Layer 5 of a small transformer language model trained on English Wikipedia (11 layers, counted from 0, width 128).
A neuron's activation on a vector x is GELU(weights . x + bias), where the dot is the dot product.
The model reads these tokens: " |" " " "2" "–" "1" " |" " AP" "EP" " F" "." "C" "." " (" "B" ")" " |" "\n" "|" " An" "ag" "ennis" "i"

The vector x that enters this layer's MLP at each token. A number n stands for (n - 500) times 0.01.
0 " |": 359 492 427 264 592 427 563 513 698 832 629 518 392 377 472 493 616 404 454 539 554 602 401 397 452 425 636 386 496 548 553 516 376 462 444 474 575 384 444 528 502 440 588 453 491 540 541 580 438 646 585 566 395 486 604 480 537 496 362 509 468 563 332 577 372 379 451 598 490 485 410 597 445 513 440 500 584 605 375 448 599 369 420 345 428 572 347 466 475 375 500 536 453 778 462 472 344 505 487 408 553 505 469 633 582 517 424 503 456 570 419 537 556 400 371 596 388 479 521 521 499 517 470 499 498 597 976 478
1 " ": 317 462 430 748 581 471 521 506 556 802 687 500 396 384 464 569 615 375 417 543 422 422 452 442 435 527 576 425 468 665 397 463 393 619 599 927 483 360 504 574 486 466 668 372 579 563 617 393 395 684 519 607 469 657 621 503 398 517 491 454 524 551 500 589 245 354 545 616 438 550 404 435 451 466 414 474 489 895 306 515 534 565 539 505 419 230 445 532 405 412 458 485 510 722 533 490 426 473 450 341 440 386 517 611 700 490 395 578 546 587 519 514 233 360 393 818 311 572 434 277 449 404 486 336 521 606 664 492
2 "2": 319 463 338 772 684 393 579 565 473 705 586 465 359 392 560 601 596 372 540 350 436 501 408 476 403 597 542 487 455 752 313 395 313 580 536 586 581 390 470 535 577 518 594 438 574 607 711 389 354 733 429 577 708 541 424 495 572 590 387 603 306 562 555 567 428 397 543 549 412 622 331 477 409 553 321 452 461 811 400 607 571 579 570 489 504 228 463 459 402 394 477 517 592 751 571 497 360 590 400 464 430 430 437 577 718 364 496 620 553 440 652 531 281 328 369 703 389 516 509 253 558 307 480 405 484 637 737 321
3 "–": 178 450 633 704 563 690 544 293 486 759 541 426 407 347 572 503 532 431 598 644 436 287 528 441 487 479 494 433 469 679 313 383 334 585 574 730 450 382 434 527 404 434 734 501 513 752 671 551 301 507 523 462 620 541 568 337 441 642 419 488 552 620 542 573 480 381 487 574 345 478 466 421 522 588 295 570 407 723 503 554 645 547 580 464 430 226 259 515 465 494 389 489 641 724 397 529 477 549 333 418 410 519 489 586 562 432 437 529 623 454 531 590 376 371 377 840 304 581 427 257 423 510 571 436 371 588 736 589
4 "1": 278 525 348 800 355 582 560 635 634 598 600 462 368 370 498 593 593 227 407 505 371 315 600 479 402 581 507 543 209 685 455 265 348 709 651 725 500 467 587 400 579 516 587 466 611 585 531 352 331 809 578 465 761 571 563 499 725 652 336 637 523 594 366 619 504 399 654 659 374 520 415 470 462 545 406 471 586 611 413 582 684 407 544 427 459 177 405 429 411 409 350 530 643 591 476 552 414 490 275 465 466 322 461 620 704 357 358 600 489 415 655 510 391 345 506 728 431 540 482 369 443 384 543 393 485 537 689 378
5 " |": 165 481 357 713 410 652 404 558 599 762 585 495 469 394 439 464 480 245 466 531 524 468 470 467 459 562 443 537 285 640 364 318 391 588 651 747 388 430 664 462 577 392 665 491 572 596 581 459 247 686 589 458 650 757 642 503 638 625 368 469 489 444 391 474 422 409 464 623 467 405 504 446 555 617 283 408 513 576 534 438 640 517 554 333 501 317 235 400 390 514 399 465 628 693 571 586 386 506 456 529 450 360 523 576 576 408 244 588 450 527 448 493 621 435 455 662 433 642 499 447 435 492 492 358 429 557 842 673
6 " AP": 237 410 472 768 733 629 504 529 597 533 710 585 370 440 569 252 300 495 340 556 607 558 244 450 437 650 536 427 186 670 307 471 399 683 653 785 476 421 548 475 556 440 446 485 630 533 592 506 268 679 435 484 547 591 619 297 478 742 426 666 382 503 527 495 309 454 498 852 455 483 516 431 519 657 510 447 491 465 454 655 470 613 583 432 438 362 365 410 341 437 581 639 653 580 467 613 202 386 387 288 584 475 467 519 574 391 393 597 641 416 641 521 485 448 353 685 335 582 624 316 521 496 569 530 435 589 690 382
7 "EP": 449 470 638 928 568 660 634 505 668 558 625 452 150 427 494 358 514 617 314 567 479 492 366 407 447 638 545 349 204 701 523 565 405 785 624 728 657 579 420 477 689 349 430 509 687 500 729 463 344 650 327 596 487 603 511 545 262 672 450 511 329 594 429 495 377 340 364 721 441 547 488 504 290 737 454 489 594 419 467 554 610 711 580 408 530 303 361 559 228 462 575 345 550 507 305 485 500 479 499 266 667 435 425 429 587 386 236 605 501 526 554 636 543 461 450 666 482 592 611 463 553 479 354 481 406 512 629 315
8 " F": 409 557 517 795 528 444 612 631 532 535 937 506 252 556 398 302 461 615 334 480 563 550 427 359 480 697 535 500 388 692 567 385 487 712 584 496 509 354 429 487 629 485 430 507 657 414 643 394 269 733 415 491 507 629 567 511 282 599 548 456 451 478 598 445 356 384 294 568 382 454 424 466 280 488 433 399 620 575 570 518 689 624 642 521 411 331 454 606 289 580 629 556 568 746 412 557 359 511 513 446 559 445 512 669 689 341 360 587 631 474 626 560 475 301 434 580 636 585 357 251 505 449 440 389 294 517 618 332
9 ".": 320 506 526 830 523 458 687 478 613 802 678 419 344 684 556 411 380 441 526 475 393 653 420 515 278 435 607 210 365 661 481 368 416 662 581 680 532 396 360 444 628 418 591 450 542 640 548 408 300 601 504 431 438 587 529 502 217 667 407 580 515 587 657 482 364 357 364 401 532 523 404 439 247 725 382 426 535 516 563 566 731 653 606 577 687 271 434 493 424 483 505 602 646 526 337 626 461 336 488 382 412 345 482 590 538 552 569 454 664 517 394 479 595 532 382 569 429 670 415 387 477 239 482 558 399 568 672 518
10 "C": 417 495 349 870 610 644 608 740 485 565 794 501 249 418 424 319 444 457 403 666 385 481 435 465 491 698 673 258 221 710 390 314 486 581 649 685 566 435 444 367 589 453 574 542 493 571 520 633 390 630 445 534 536 587 604 463 381 729 271 542 342 375 442 480 427 455 386 614 409 436 453 482 280 561 406 608 395 408 455 534 749 682 698 347 662 239 358 636 431 490 476 348 765 537 541 538 325 487 434 462 590 421 475 698 620 460 379 550 679 433 455 489 439 514 352 682 352 673 558 319 690 584 428 529 448 447 600 415
11 ".": 253 586 417 714 441 673 574 681 561 826 670 363 195 530 368 406 368 424 457 438 414 504 550 444 334 651 552 226 265 682 558 522 377 733 640 584 477 339 476 409 670 392 486 494 513 563 586 418 394 710 558 443 438 596 444 435 320 530 307 593 489 635 640 494 365 399 435 568 402 638 396 477 373 653 511 520 625 551 454 531 672 707 641 370 582 221 357 454 489 629 595 507 700 495 318 593 495 347 472 346 553 364 574 684 435 535 450 566 570 516 456 495 482 432 372 604 437 611 560 397 443 468 495 485 399 506 702 491
12 " (": 471 467 382 585 476 614 429 615 518 690 699 407 407 511 475 313 582 425 575 459 437 380 520 408 342 545 574 305 402 761 409 565 389 622 593 957 549 333 337 338 546 429 542 408 531 543 552 481 364 659 584 566 482 822 638 464 435 492 333 433 491 510 383 534 263 357 454 584 551 517 430 467 363 568 207 409 434 795 412 540 565 544 475 387 516 359 391 603 514 583 552 393 728 825 538 517 459 505 432 410 556 322 418 593 484 442 439 666 648 356 636 637 394 371 398 712 444 582 481 488 468 422 526 531 527 446 685 671
13 "B": 257 408 251 819 566 635 569 675 495 458 858 621 451 543 524 367 576 443 311 444 556 475 484 531 302 645 577 331 347 605 449 448 413 558 606 788 570 359 390 485 611 452 587 447 587 572 410 522 329 536 579 635 528 622 490 432 565 538 265 559 541 501 416 486 466 444 412 665 672 469 521 519 466 589 307 477 416 623 397 585 405 569 551 641 578 426 454 488 456 263 551 567 601 761 669 478 369 445 323 388 670 533 341 679 557 317 413 644 772 382 560 433 409 288 460 599 379 663 517 297 575 398 548 210 473 486 664 412
14 ")": 365 410 466 880 517 795 527 627 597 759 602 516 215 428 426 421 488 577 418 521 486 444 329 684 318 575 546 375 368 601 315 389 360 654 509 641 446 406 300 555 467 493 514 518 513 619 611 354 379 647 527 513 537 845 539 405 630 341 446 500 381 575 551 487 314 429 487 685 701 419 481 380 400 674 439 580 501 639 403 586 774 569 588 541 537 404 254 495 419 427 616 336 608 682 631 546 407 422 513 342 609 459 580 339 411 395 393 596 525 529 444 416 498 441 556 600 427 629 688 363 473 463 387 435 366 407 756 413
15 " |": 328 485 372 687 575 656 420 709 530 898 654 399 285 395 370 450 405 511 408 425 518 505 362 366 445 610 485 476 460 799 217 436 384 588 544 680 532 453 522 518 591 365 482 454 592 526 629 495 468 679 613 543 542 690 511 476 526 586 385 377 326 519 523 482 450 448 494 517 498 471 506 561 363 582 386 489 369 670 413 508 740 685 627 401 479 316 356 428 359 447 531 398 625 741 679 592 481 453 494 260 462 399 545 410 458 529 365 579 527 553 458 510 560 385 494 476 374 573 463 399 514 374 452 393 424 503 822 617
16 "\n": 286 611 310 710 511 572 569 606 568 823 577 280 269 367 467 299 681 526 421 536 437 485 355 404 429 531 461 437 525 695 367 528 369 630 647 789 630 330 441 493 506 308 469 445 698 619 664 488 422 800 696 474 566 626 574 366 478 461 356 527 370 501 595 529 360 446 527 599 503 512 485 446 469 504 311 502 311 589 439 636 599 585 668 446 447 500 479 531 370 491 521 363 683 782 540 447 405 527 470 360 356 445 421 502 569 558 442 591 592 516 658 417 537 313 514 533 501 508 435 316 432 401 463 476 344 433 751 460
17 "|": 224 550 408 670 492 496 526 567 634 828 627 425 395 314 495 450 600 485 353 482 484 644 419 387 485 573 509 425 248 617 413 275 367 465 673 855 581 417 381 455 605 348 453 388 550 502 623 552 413 798 603 546 573 483 594 455 594 762 364 409 433 403 562 591 486 502 521 573 521 476 420 478 488 516 271 587 482 715 412 568 532 591 459 405 503 297 324 471 356 500 559 362 665 879 631 548 380 521 521 428 487 451 377 599 542 462 353 599 490 606 450 562 528 256 381 450 439 483 429 420 397 429 389 451 513 552 778 560
18 " An": 329 596 382 625 536 531 573 485 566 563 732 433 268 259 624 307 628 581 366 706 557 415 452 462 463 602 592 382 253 649 526 407 541 431 742 793 485 492 408 339 500 444 466 372 653 514 495 414 450 681 570 662 550 594 534 637 601 735 457 614 514 424 439 474 474 442 475 433 476 597 490 288 458 437 526 381 463 599 461 634 511 586 409 547 517 397 323 447 275 464 546 235 497 678 565 563 483 495 461 444 466 425 370 661 511 397 199 605 584 561 678 554 503 292 482 432 285 683 520 275 577 489 475 550 370 616 785 374
19 "ag": 200 383 436 881 573 614 599 485 619 566 699 641 126 415 768 301 496 365 277 419 527 634 357 404 353 490 477 476 226 629 474 564 543 530 561 704 352 436 348 630 457 363 471 438 546 301 608 489 401 550 529 475 572 627 453 589 575 464 525 395 571 467 435 531 551 478 620 598 370 521 520 174 490 617 477 609 637 622 412 472 512 701 582 458 539 285 605 435 496 605 432 381 550 709 491 403 353 577 554 355 498 509 555 560 519 91 337 586 510 712 685 464 592 578 513 671 392 504 472 335 503 523 385 680 439 671 640 405
20 "ennis": 258 441 386 867 572 702 661 658 557 768 451 603 194 456 681 255 587 600 269 490 395 493 474 342 558 484 548 486 306 702 514 350 573 595 616 754 518 550 657 484 450 256 455 566 736 535 529 396 405 633 416 574 700 449 403 456 505 522 365 571 564 472 561 505 459 468 313 805 582 563 585 187 395 554 381 520 604 444 473 508 570 609 587 268 613 383 431 556 285 671 519 386 672 612 512 561 466 450 485 337 489 511 487 510 513 479 360 477 431 449 528 552 505 361 425 733 255 623 385 336 483 433 517 402 435 486 670 358
21 "i": 365 499 543 823 580 553 423 659 269 696 658 435 144 351 624 236 656 550 410 490 393 522 439 327 512 718 580 464 293 748 499 379 510 492 752 520 581 469 593 604 643 382 448 598 649 528 514 387 525 682 461 578 711 534 548 504 533 384 524 347 407 473 453 574 460 485 501 767 453 411 417 336 430 590 449 518 569 631 390 450 535 642 485 243 415 169 444 612 472 493 595 392 838 625 546 636 525 390 518 351 375 509 549 560 500 375 439 581 372 576 659 541 440 519 407 579 267 587 593 419 579 359 532 432 379 435 637 253

Each question shows the input weights of one neuron of the MLP. A number n stands for (n - 500) times 0.0023.

n201 (bias -0.093): 438 558 485 500 359 586 520 641 494 602 567 521 512 511 347 503 512 655 627 444 631 540 444 530 550 461 296 441 465 623 466 610 706 740 550 402 497 598 385 544 560 634 365 368 425 434 500 597 534 370 579 455 533 455 535 509 647 333 456 457 462 611 401 612 416 302 536 567 571 618 483 637 404 408 410 417 543 221 503 609 415 432 811 570 512 586 438 524 430 598 542 575 440 388 479 503 549 393 503 627 565 528 497 390 589 291 429 439 506 691 582 473 277 545 469 402 466 470 467 491 459 395 324 532 528 506 433 471
On which token does it fire most, and how strongly? 7 "EP", at about 2.1

n280 (bias -0.150): 503 546 644 358 415 612 454 368 524 448 426 316 455 639 548 490 624 536 523 724 405 517 572 342 609 510 563 311 475 599 411 668 447 423 724 594 396 642 507 595 684 647 417 469 433 611 469 429 461 570 416 473 497 455 426 419 534 584 426 480 507 510 500 574 583 321 483 590 565 604 764 513 186 435 516 657 504 383 391 349 565 471 404 591 493 609 574 546 416 422 257 553 556 548 658 483 592 442 549 558 421 559 263 322 276 430 612 188 639 232 391 510 449 724 615 486 486 288 524 487 449 669 530 618 423 458 406 411
On which token does it fire most? 7 "EP"

n183 (bias -0.106): 591 398 554 466 406 566 531 412 490 445 447 418 588 389 478 478 430 646 605 622 285 485 626 391 570 522 423 531 517 543 589 584 469 472 428 335 609 555 415 537 564 435 394 632 553 397 519 559 474 457 387 490 465 434 688 552 644 503 843 641 484 274 303 465 557 347 503 587 513 568 581 534 304 455 581 307 487 477 573 518 540 412 534 503 331 378 726 271 342 412 478 666 524 637 465 506 520 449 497 525 360 467 513 494 459 626 383 584 475 535 477 725 707 365 460 560 809 400 583 463 516 359 312 560 544 629 458 411
On which two tokens does it fire most, strongest first? 8 " F", 7 "EP"

n373 (bias -0.142): 623 497 500 402 488 651 596 573 503 423 539 447 295 550 494 677 447 448 503 712 468 649 451 550 528 407 476 500 567 261 503 601 464 419 539 480 406 488 432 573 497 394 287 328 539 451 478 405 352 352 549 550 383 677 430 494 540 375 586 198 451 497 574 543 634 328 525 703 611 644 391 552 464 686 611 679 554 406 432 292 651 524 548 418 540 551 442 439 524 538 478 434 556 526 460 487 577 562 764 531 565 485 601 494 386 440 543 491 457 481 360 380 426 395 515 441 744 474 782 476 564 582 573 537 488 503 369 431
On which token does it fire most, and how strongly? 14 ")", at about 4.8

n154 (bias -0.138): 407 509 332 503 452 500 266 592 585 577 456 423 628 564 702 437 539 426 475 413 404 662 644 477 484 452 397 414 561 369 459 437 557 516 576 529 310 288 519 431 432 563 334 546 572 497 610 595 513 453 277 387 271 552 538 786 253 455 382 509 580 374 469 439 380 585 669 295 599 516 450 500 617 477 628 432 649 259 407 540 644 497 447 503 412 435 675 454 541 540 552 662 500 367 623 647 507 490 351 603 526 482 395 381 430 539 397 446 468 633 616 513 387 473 522 420 606 446 726 640 391 589 497 599 434 418 676 469
On which token does it fire most? 11 "."

n171 (bias -0.076): 503 494 416 456 718 409 327 353 611 392 605 600 613 439 480 538 493 622 494 614 722 550 416 670 471 432 397 478 392 503 459 682 427 361 456 417 401 572 307 559 612 465 451 474 699 568 451 679 638 554 458 656 503 479 264 573 490 455 558 638 304 601 728 619 604 373 503 519 581 441 415 401 548 412 485 471 427 413 555 522 528 543 381 430 340 425 522 403 503 420 406 767 574 326 468 530 520 461 414 436 678 528 349 319 439 451 571 468 609 539 404 367 545 644 416 558 427 602 344 541 628 353 666 724 443 533 457 698
On which two tokens does it fire most, strongest first? 6 " AP", 9 "."

n0 (bias -0.097): 637 546 474 562 459 591 403 500 429 548 422 568 756 433 637 538 417 614 666 454 509 531 447 524 356 473 437 611 660 472 361 485 483 354 526 283 543 269 479 560 534 621 485 592 497 732 467 471 521 394 378 675 535 326 483 424 444 491 433 668 605 775 421 523 565 339 613 601 512 378 546 569 425 494 439 485 400 535 599 401 588 514 528 623 530 571 497 327 497 473 261 491 427 481 391 449 427 423 527 415 415 387 459 564 629 635 579 572 404 346 545 429 497 455 379 450 551 484 412 432 468 593 546 497 390 700 461 466
On which two tokens does it fire most, strongest first? 3 "–", 2 "2"

n216 (bias -0.090): 583 627 523 413 619 418 373 632 574 535 457 466 555 367 446 424 331 497 330 451 362 574 383 345 440 439 332 513 400 610 438 634 353 379 681 402 549 380 433 657 381 621 493 368 595 648 699 520 580 507 573 409 346 595 593 459 665 377 540 545 510 402 558 520 453 496 503 438 390 517 585 431 562 507 529 490 424 383 440 326 700 577 542 582 510 542 566 697 572 493 456 438 522 465 386 823 663 513 545 487 430 773 629 253 367 466 270 625 358 332 524 688 483 414 648 413 517 478 483 426 477 735 470 248 478 667 424 487
On which token does it fire most, and how strongly? 15 " |", at about 4.3

n72 (bias -0.077): 603 552 531 567 515 462 436 553 453 554 402 365 609 518 624 626 481 601 512 464 445 548 516 535 447 390 557 618 557 346 391 664 640 598 491 349 365 452 478 453 683 601 535 608 506 507 516 321 500 671 661 695 628 182 701 306 680 574 522 515 677 745 336 376 506 510 314 482 447 395 558 623 454 406 545 428 558 538 407 331 450 413 530 596 550 560 481 506 423 390 472 603 494 444 497 516 406 353 362 547 390 500 413 538 410 478 537 515 614 456 580 394 418 527 620 335 481 674 528 401 612 370 571 441 550 366 432 718
On which two tokens does it fire most, strongest first? 13 "B", 4 "1"

n424 (bias -0.082): 436 522 381 581 405 412 553 456 633 414 368 593 645 558 458 399 597 560 775 680 569 438 369 513 423 477 537 427 599 655 388 612 437 544 500 456 525 544 462 514 577 566 331 520 346 547 435 284 537 528 446 490 452 270 563 450 445 446 427 662 510 548 454 452 529 437 503 453 366 578 434 522 399 710 564 805 589 527 583 438 449 525 469 414 529 345 440 278 550 583 597 578 334 527 332 656 606 490 424 458 725 448 659 436 637 320 631 487 497 655 507 400 535 567 297 359 285 503 345 714 494 662 490 471 563 418 594 612
Its three highest activations, in order, are on tokens 11 ".", 9 ".", 0 " |"

n339 (bias -0.117): 459 532 539 342 429 547 362 450 494 449 424 402 521 376 371 497 288 475 520 512 597 658 553 419 539 586 532 538 530 466 615 497 381 448 334 673 532 552 813 570 509 404 644 443 607 765 664 357 376 506 430 452 598 547 491 374 515 544 547 511 609 581 322 306 605 471 524 544 491 633 477 409 509 482 497 568 402 336 420 366 355 454 517 603 646 591 544 460 445 371 399 402 455 464 339 515 567 583 494 518 631 614 432 514 462 485 314 535 658 637 399 503 476 520 608 399 460 494 316 503 591 500 725 400 528 551 427 422
On which token does it fire most? 5 " |"

n63 (bias -0.099): 592 321 407 583 378 600 676 601 355 490 433 657 465 497 497 439 469 296 720 333 381 348 555 341 449 421 493 490 581 560 467 454 380 507 349 425 534 639 449 394 576 379 632 365 543 568 341 777 536 547 571 476 555 590 625 560 597 591 568 374 459 345 369 541 462 474 735 493 340 462 453 439 393 541 578 476 645 352 589 520 602 477 454 248 493 516 669 472 396 716 521 473 336 468 658 444 617 435 370 752 764 395 371 607 524 503 837 379 510 607 518 517 390 581 359 387 553 560 421 549 673 730 503 507 417 503 448 454
On which two tokens does it fire most, strongest first? 10 "C", 4 "1"

n460 (bias -0.109): 740 421 440 470 488 562 339 531 257 506 515 469 481 281 548 602 535 323 631 611 314 476 534 516 575 569 470 550 588 385 500 513 503 619 574 566 632 588 516 229 431 387 677 640 543 461 399 617 552 430 571 569 318 691 608 581 427 435 559 527 615 431 297 469 532 445 611 429 541 354 537 445 656 456 542 500 584 281 460 639 583 455 612 282 405 437 574 623 540 581 469 521 392 615 673 513 390 481 484 603 466 365 348 601 593 468 656 442 463 390 580 556 412 479 389 581 474 544 635 554 391 574 447 630 591 268 408 424
Its three highest activations, in order, are on tokens 12 " (", 10 "C", 4 "1"

n11 (bias -0.114): 401 544 474 382 519 503 456 506 549 315 484 436 510 454 644 551 354 375 663 537 579 656 706 389 445 329 587 538 468 372 600 441 456 497 525 509 446 559 522 700 568 506 539 559 324 520 487 659 708 525 596 646 468 412 541 596 623 487 500 537 609 701 389 411 588 408 500 402 628 418 497 525 592 293 592 529 424 417 359 742 606 352 559 586 432 578 624 699 405 254 422 538 451 634 584 490 404 458 281 449 561 414 618 488 266 287 375 585 586 490 351 423 591 439 506 680 652 368 461 484 583 589 659 589 563 267 503 434
On which token does it fire most, and how strongly? 0 " |", at about 2.2

n103 (bias -0.073): 683 609 578 545 482 360 479 515 421 476 335 447 436 591 509 592 629 562 452 620 631 449 624 396 631 413 533 435 725 473 651 439 257 485 448 477 509 488 553 553 509 613 317 308 524 614 625 601 487 488 737 412 497 529 399 458 205 429 485 554 401 650 414 358 403 486 569 598 494 323 631 414 393 438 556 571 526 555 546 440 424 488 693 494 362 500 460 471 658 519 472 500 524 523 550 304 638 382 452 407 643 571 478 565 472 478 274 418 457 369 510 684 481 308 506 547 554 532 565 524 568 623 331 657 488 683 462 618
On which token does it fire most? 7 "EP"

n242 (bias -0.070): 576 383 441 563 217 525 225 520 616 627 526 420 566 631 378 642 497 537 466 537 515 600 488 417 582 462 568 523 471 472 509 557 612 483 376 645 567 434 444 541 534 526 575 497 540 323 545 712 528 583 424 601 444 450 625 457 589 433 550 543 462 660 548 541 441 361 426 592 468 593 627 651 584 405 357 512 366 611 591 386 390 359 580 518 390 619 520 460 471 387 574 374 446 367 396 371 497 636 509 529 178 424 506 363 518 545 515 656 590 542 485 438 479 363 525 588 682 503 385 489 635 576 430 430 464 452 458 654
Its three highest activations, in order, are on tokens 16 "\n", 1 " ", 12 " ("

n46 (bias -0.104): 579 389 208 463 384 562 500 306 478 315 438 617 494 284 538 609 586 305 503 559 328 552 566 433 386 306 396 641 554 338 488 361 593 469 655 538 413 607 440 649 618 491 446 513 488 527 634 438 480 454 459 624 563 387 459 405 526 419 578 466 569 538 409 478 433 652 372 441 560 368 500 379 457 595 740 415 679 468 516 665 480 391 472 380 624 399 506 686 515 572 310 518 630 551 497 709 444 750 500 396 484 473 585 398 424 500 497 478 456 653 448 437 373 398 640 424 604 538 516 357 588 531 497 650 530 729 512 549
Its three highest activations, in order, are on tokens 19 "ag", 4 "1", 20 "ennis"

n486 (bias -0.067): 467 615 533 401 389 534 590 686 463 569 697 319 665 544 480 572 493 407 567 404 554 541 401 616 681 235 484 578 533 666 334 652 506 542 384 554 665 631 582 426 449 500 557 570 564 542 487 480 672 625 343 590 292 447 454 364 444 487 297 341 585 460 453 474 573 327 490 435 438 507 413 494 510 341 635 549 575 412 444 691 444 491 577 527 527 379 705 333 639 503 652 375 519 627 553 667 602 569 385 681 441 614 699 425 575 413 336 435 317 513 524 302 444 450 598 533 503 604 500 611 412 402 510 268 475 520 279 382
On which two tokens does it fire most, strongest first? 1 " ", 15 " |"

n42 (bias -0.155): 463 593 415 266 581 458 487 577 387 526 447 439 517 468 421 537 483 472 606 500 465 372 442 514 551 497 530 247 494 467 395 395 533 414 530 550 349 338 710 558 549 623 310 617 334 758 555 547 528 510 588 634 517 321 540 440 675 463 375 309 672 503 581 267 599 589 686 520 609 452 457 503 410 538 652 677 321 362 483 493 630 552 487 462 291 575 379 507 467 704 708 609 386 718 637 517 707 490 419 588 418 340 480 320 334 490 347 520 449 538 486 606 268 552 755 558 469 614 493 539 581 487 705 443 513 448 346 457
On which token does it fire most? 15 " |"

n256 (bias -0.113): 649 421 588 524 460 565 536 664 487 428 371 616 532 497 487 253 658 614 485 302 340 455 419 333 597 538 418 642 381 527 539 577 460 552 500 369 512 433 597 674 491 509 443 535 570 415 421 614 539 628 515 566 631 388 407 323 532 435 590 364 615 604 598 277 343 586 405 512 463 522 448 617 417 491 512 625 490 514 348 358 380 422 394 673 689 575 512 487 313 636 647 694 476 565 494 538 390 638 359 534 528 416 525 598 696 643 410 521 253 371 616 584 462 476 359 475 404 390 528 545 692 528 589 475 611 535 432 533
Its three highest activations, in order, are on tokens 20 "ennis", 21 "i", 8 " F"

n509 (bias -0.106): 456 555 553 521 326 730 406 441 494 548 233 788 452 550 287 352 478 706 485 546 535 485 563 494 491 610 639 792 523 482 482 715 463 488 491 403 491 482 413 373 539 595 452 303 491 477 491 577 474 350 283 487 497 373 386 497 604 534 544 479 394 409 527 543 475 672 323 589 391 484 561 546 546 519 670 494 642 474 475 515 677 431 111 478 506 482 478 652 546 506 544 497 512 405 588 500 451 538 584 422 418 578 463 577 503 446 488 691 472 472 468 302 450 497 515 441 458 599 406 331 494 413 556 621 585 532 610 524
On which token does it fire most? 20 "ennis"

n330 (bias -0.063): 703 361 494 459 352 483 317 467 454 617 402 643 382 595 334 503 445 586 515 592 537 500 442 279 451 588 462 449 668 538 450 407 663 515 434 370 611 432 518 594 430 566 355 589 497 311 335 455 620 547 437 433 378 666 563 644 537 518 569 638 512 396 767 467 457 403 610 414 612 441 470 596 342 543 451 321 375 584 530 424 678 427 556 469 573 512 527 412 446 434 485 423 526 643 466 349 456 314 459 424 600 570 642 468 554 488 427 539 596 543 441 518 558 679 567 476 438 418 479 579 615 731 452 500 574 355 477 709
On which token does it fire most, and how strongly? 15 " |", at about 3.5

n187 (bias -0.039): 371 597 540 407 632 441 313 615 574 573 454 424 527 610 628 539 433 601 393 265 329 336 513 493 610 493 619 336 657 176 706 554 558 400 510 624 484 497 500 457 653 614 473 402 425 605 523 493 417 668 362 400 400 387 421 565 610 388 655 436 460 587 503 635 467 387 309 559 361 341 490 379 367 647 623 520 558 607 483 567 440 395 490 554 440 484 497 510 510 387 370 555 357 347 407 443 562 423 483 692 606 599 503 601 239 652 526 546 395 296 568 616 473 522 592 338 473 395 430 538 602 457 470 592 509 368 732 703
On which token does it fire most, and how strongly? 0 " |", at about 2.1

n442 (bias -0.038): 488 494 521 430 665 514 450 530 390 570 372 594 401 621 518 458 442 551 335 506 540 588 518 482 445 409 559 362 588 562 541 450 580 518 339 511 402 494 452 293 317 396 641 466 387 411 369 533 623 538 590 659 661 520 335 544 708 494 557 450 506 543 578 551 711 407 595 553 687 522 396 366 598 540 330 597 456 444 536 494 632 695 447 463 653 707 644 559 542 415 549 382 419 417 652 592 606 536 556 573 591 607 662 377 440 692 464 426 413 476 456 558 384 647 637 551 416 410 473 520 494 371 443 731 418 383 468 382
On which token does it fire most? 20 "ennis"

n469 (bias -0.088): 661 399 601 354 457 557 461 630 388 442 520 645 417 494 316 507 581 310 611 469 431 581 675 412 392 635 679 327 479 594 340 552 451 553 470 423 440 591 403 389 429 625 551 367 576 617 531 772 591 700 567 632 365 538 746 326 246 570 453 507 470 385 442 460 425 633 466 381 617 486 648 447 503 409 644 362 451 463 731 545 385 574 513 379 568 662 530 420 470 420 561 484 188 462 443 343 500 446 555 383 537 436 513 503 517 692 567 454 753 574 555 503 183 545 526 493 445 609 591 604 537 510 503 717 500 408 494 458
On which token does it fire most? 10 "C"

n433 (bias -0.060): 328 569 611 443 647 480 518 454 744 444 451 466 528 348 560 439 341 578 527 439 662 620 404 491 509 602 485 408 363 333 569 522 376 443 442 466 421 527 383 566 616 439 315 610 276 581 509 619 658 491 387 469 630 421 408 455 653 674 546 578 583 693 397 423 531 442 584 406 540 560 485 317 515 444 388 435 516 583 445 449 618 512 401 471 693 557 482 535 576 458 506 509 337 459 624 544 490 553 379 707 320 488 356 579 562 500 466 549 601 506 586 410 432 691 453 417 417 362 317 676 457 347 491 518 543 513 418 779
On which token does it fire most? 17 "|"

n387 (bias -0.071): 350 581 577 534 367 521 342 269 678 344 428 462 732 358 565 503 555 530 450 414 530 602 650 419 452 571 398 503 506 584 643 431 562 469 409 564 402 571 289 500 469 760 503 503 450 436 561 475 503 606 399 552 455 569 541 665 616 367 386 478 494 313 595 516 661 581 468 509 714 376 466 522 350 445 688 455 731 713 643 432 708 319 503 448 516 426 446 658 503 440 564 295 580 337 494 649 378 401 424 490 538 497 490 500 417 621 471 604 544 654 503 506 442 603 485 436 457 408 420 404 449 370 541 658 503 542 328 680
On which token does it fire most? 17 "|"

n155 (bias -0.062): 442 409 425 563 362 387 424 561 474 475 369 552 676 540 605 404 628 374 298 473 537 654 575 605 425 467 434 548 512 538 500 450 627 617 723 708 273 440 565 545 481 430 454 454 475 309 336 333 530 529 455 467 633 433 452 463 549 439 403 535 519 556 469 584 628 649 530 538 617 619 436 685 608 350 790 477 647 440 355 481 590 488 440 420 500 569 522 507 354 634 474 380 388 491 582 332 272 578 443 584 555 500 648 629 445 325 413 583 503 565 493 367 458 632 656 306 533 337 331 735 545 574 708 468 451 596 460 387
Its three highest activations, in order, are on tokens 19 "ag", 4 "1", 20 "ennis"

n452 (bias -0.121): 500 699 467 474 533 512 401 445 637 513 474 404 335 637 497 393 460 483 519 514 639 484 523 587 431 467 455 552 739 411 372 405 468 539 539 476 633 522 418 359 494 591 487 396 490 583 440 500 493 590 774 354 632 609 546 616 497 369 565 455 382 649 519 301 410 323 643 591 401 577 487 432 426 374 578 503 415 372 474 538 518 396 554 510 463 605 484 473 358 292 480 779 550 581 417 369 708 464 612 414 540 535 520 397 516 423 536 312 399 460 446 579 192 456 722 477 561 396 573 837 356 774 640 546 481 628 519 596
Its three highest activations, in order, are on tokens 16 "\n", 0 " |", 14 ")"

n407 (bias -0.075): 738 488 302 359 415 602 460 503 355 674 566 723 516 376 423 604 503 374 605 487 484 500 551 680 471 458 734 661 367 488 417 520 602 571 575 593 575 463 481 378 414 516 452 532 500 513 551 513 603 363 450 683 490 527 654 589 510 588 377 552 554 426 549 358 497 681 404 378 383 416 432 425 447 327 382 608 556 421 231 506 520 396 509 252 244 543 541 549 606 401 411 500 397 437 449 516 378 522 664 627 471 643 522 434 579 374 490 597 790 398 510 621 436 597 579 440 395 500 455 479 446 714 491 450 563 371 458 546
Its three highest activations, in order, are on tokens 10 "C", 12 " (", 0 " |"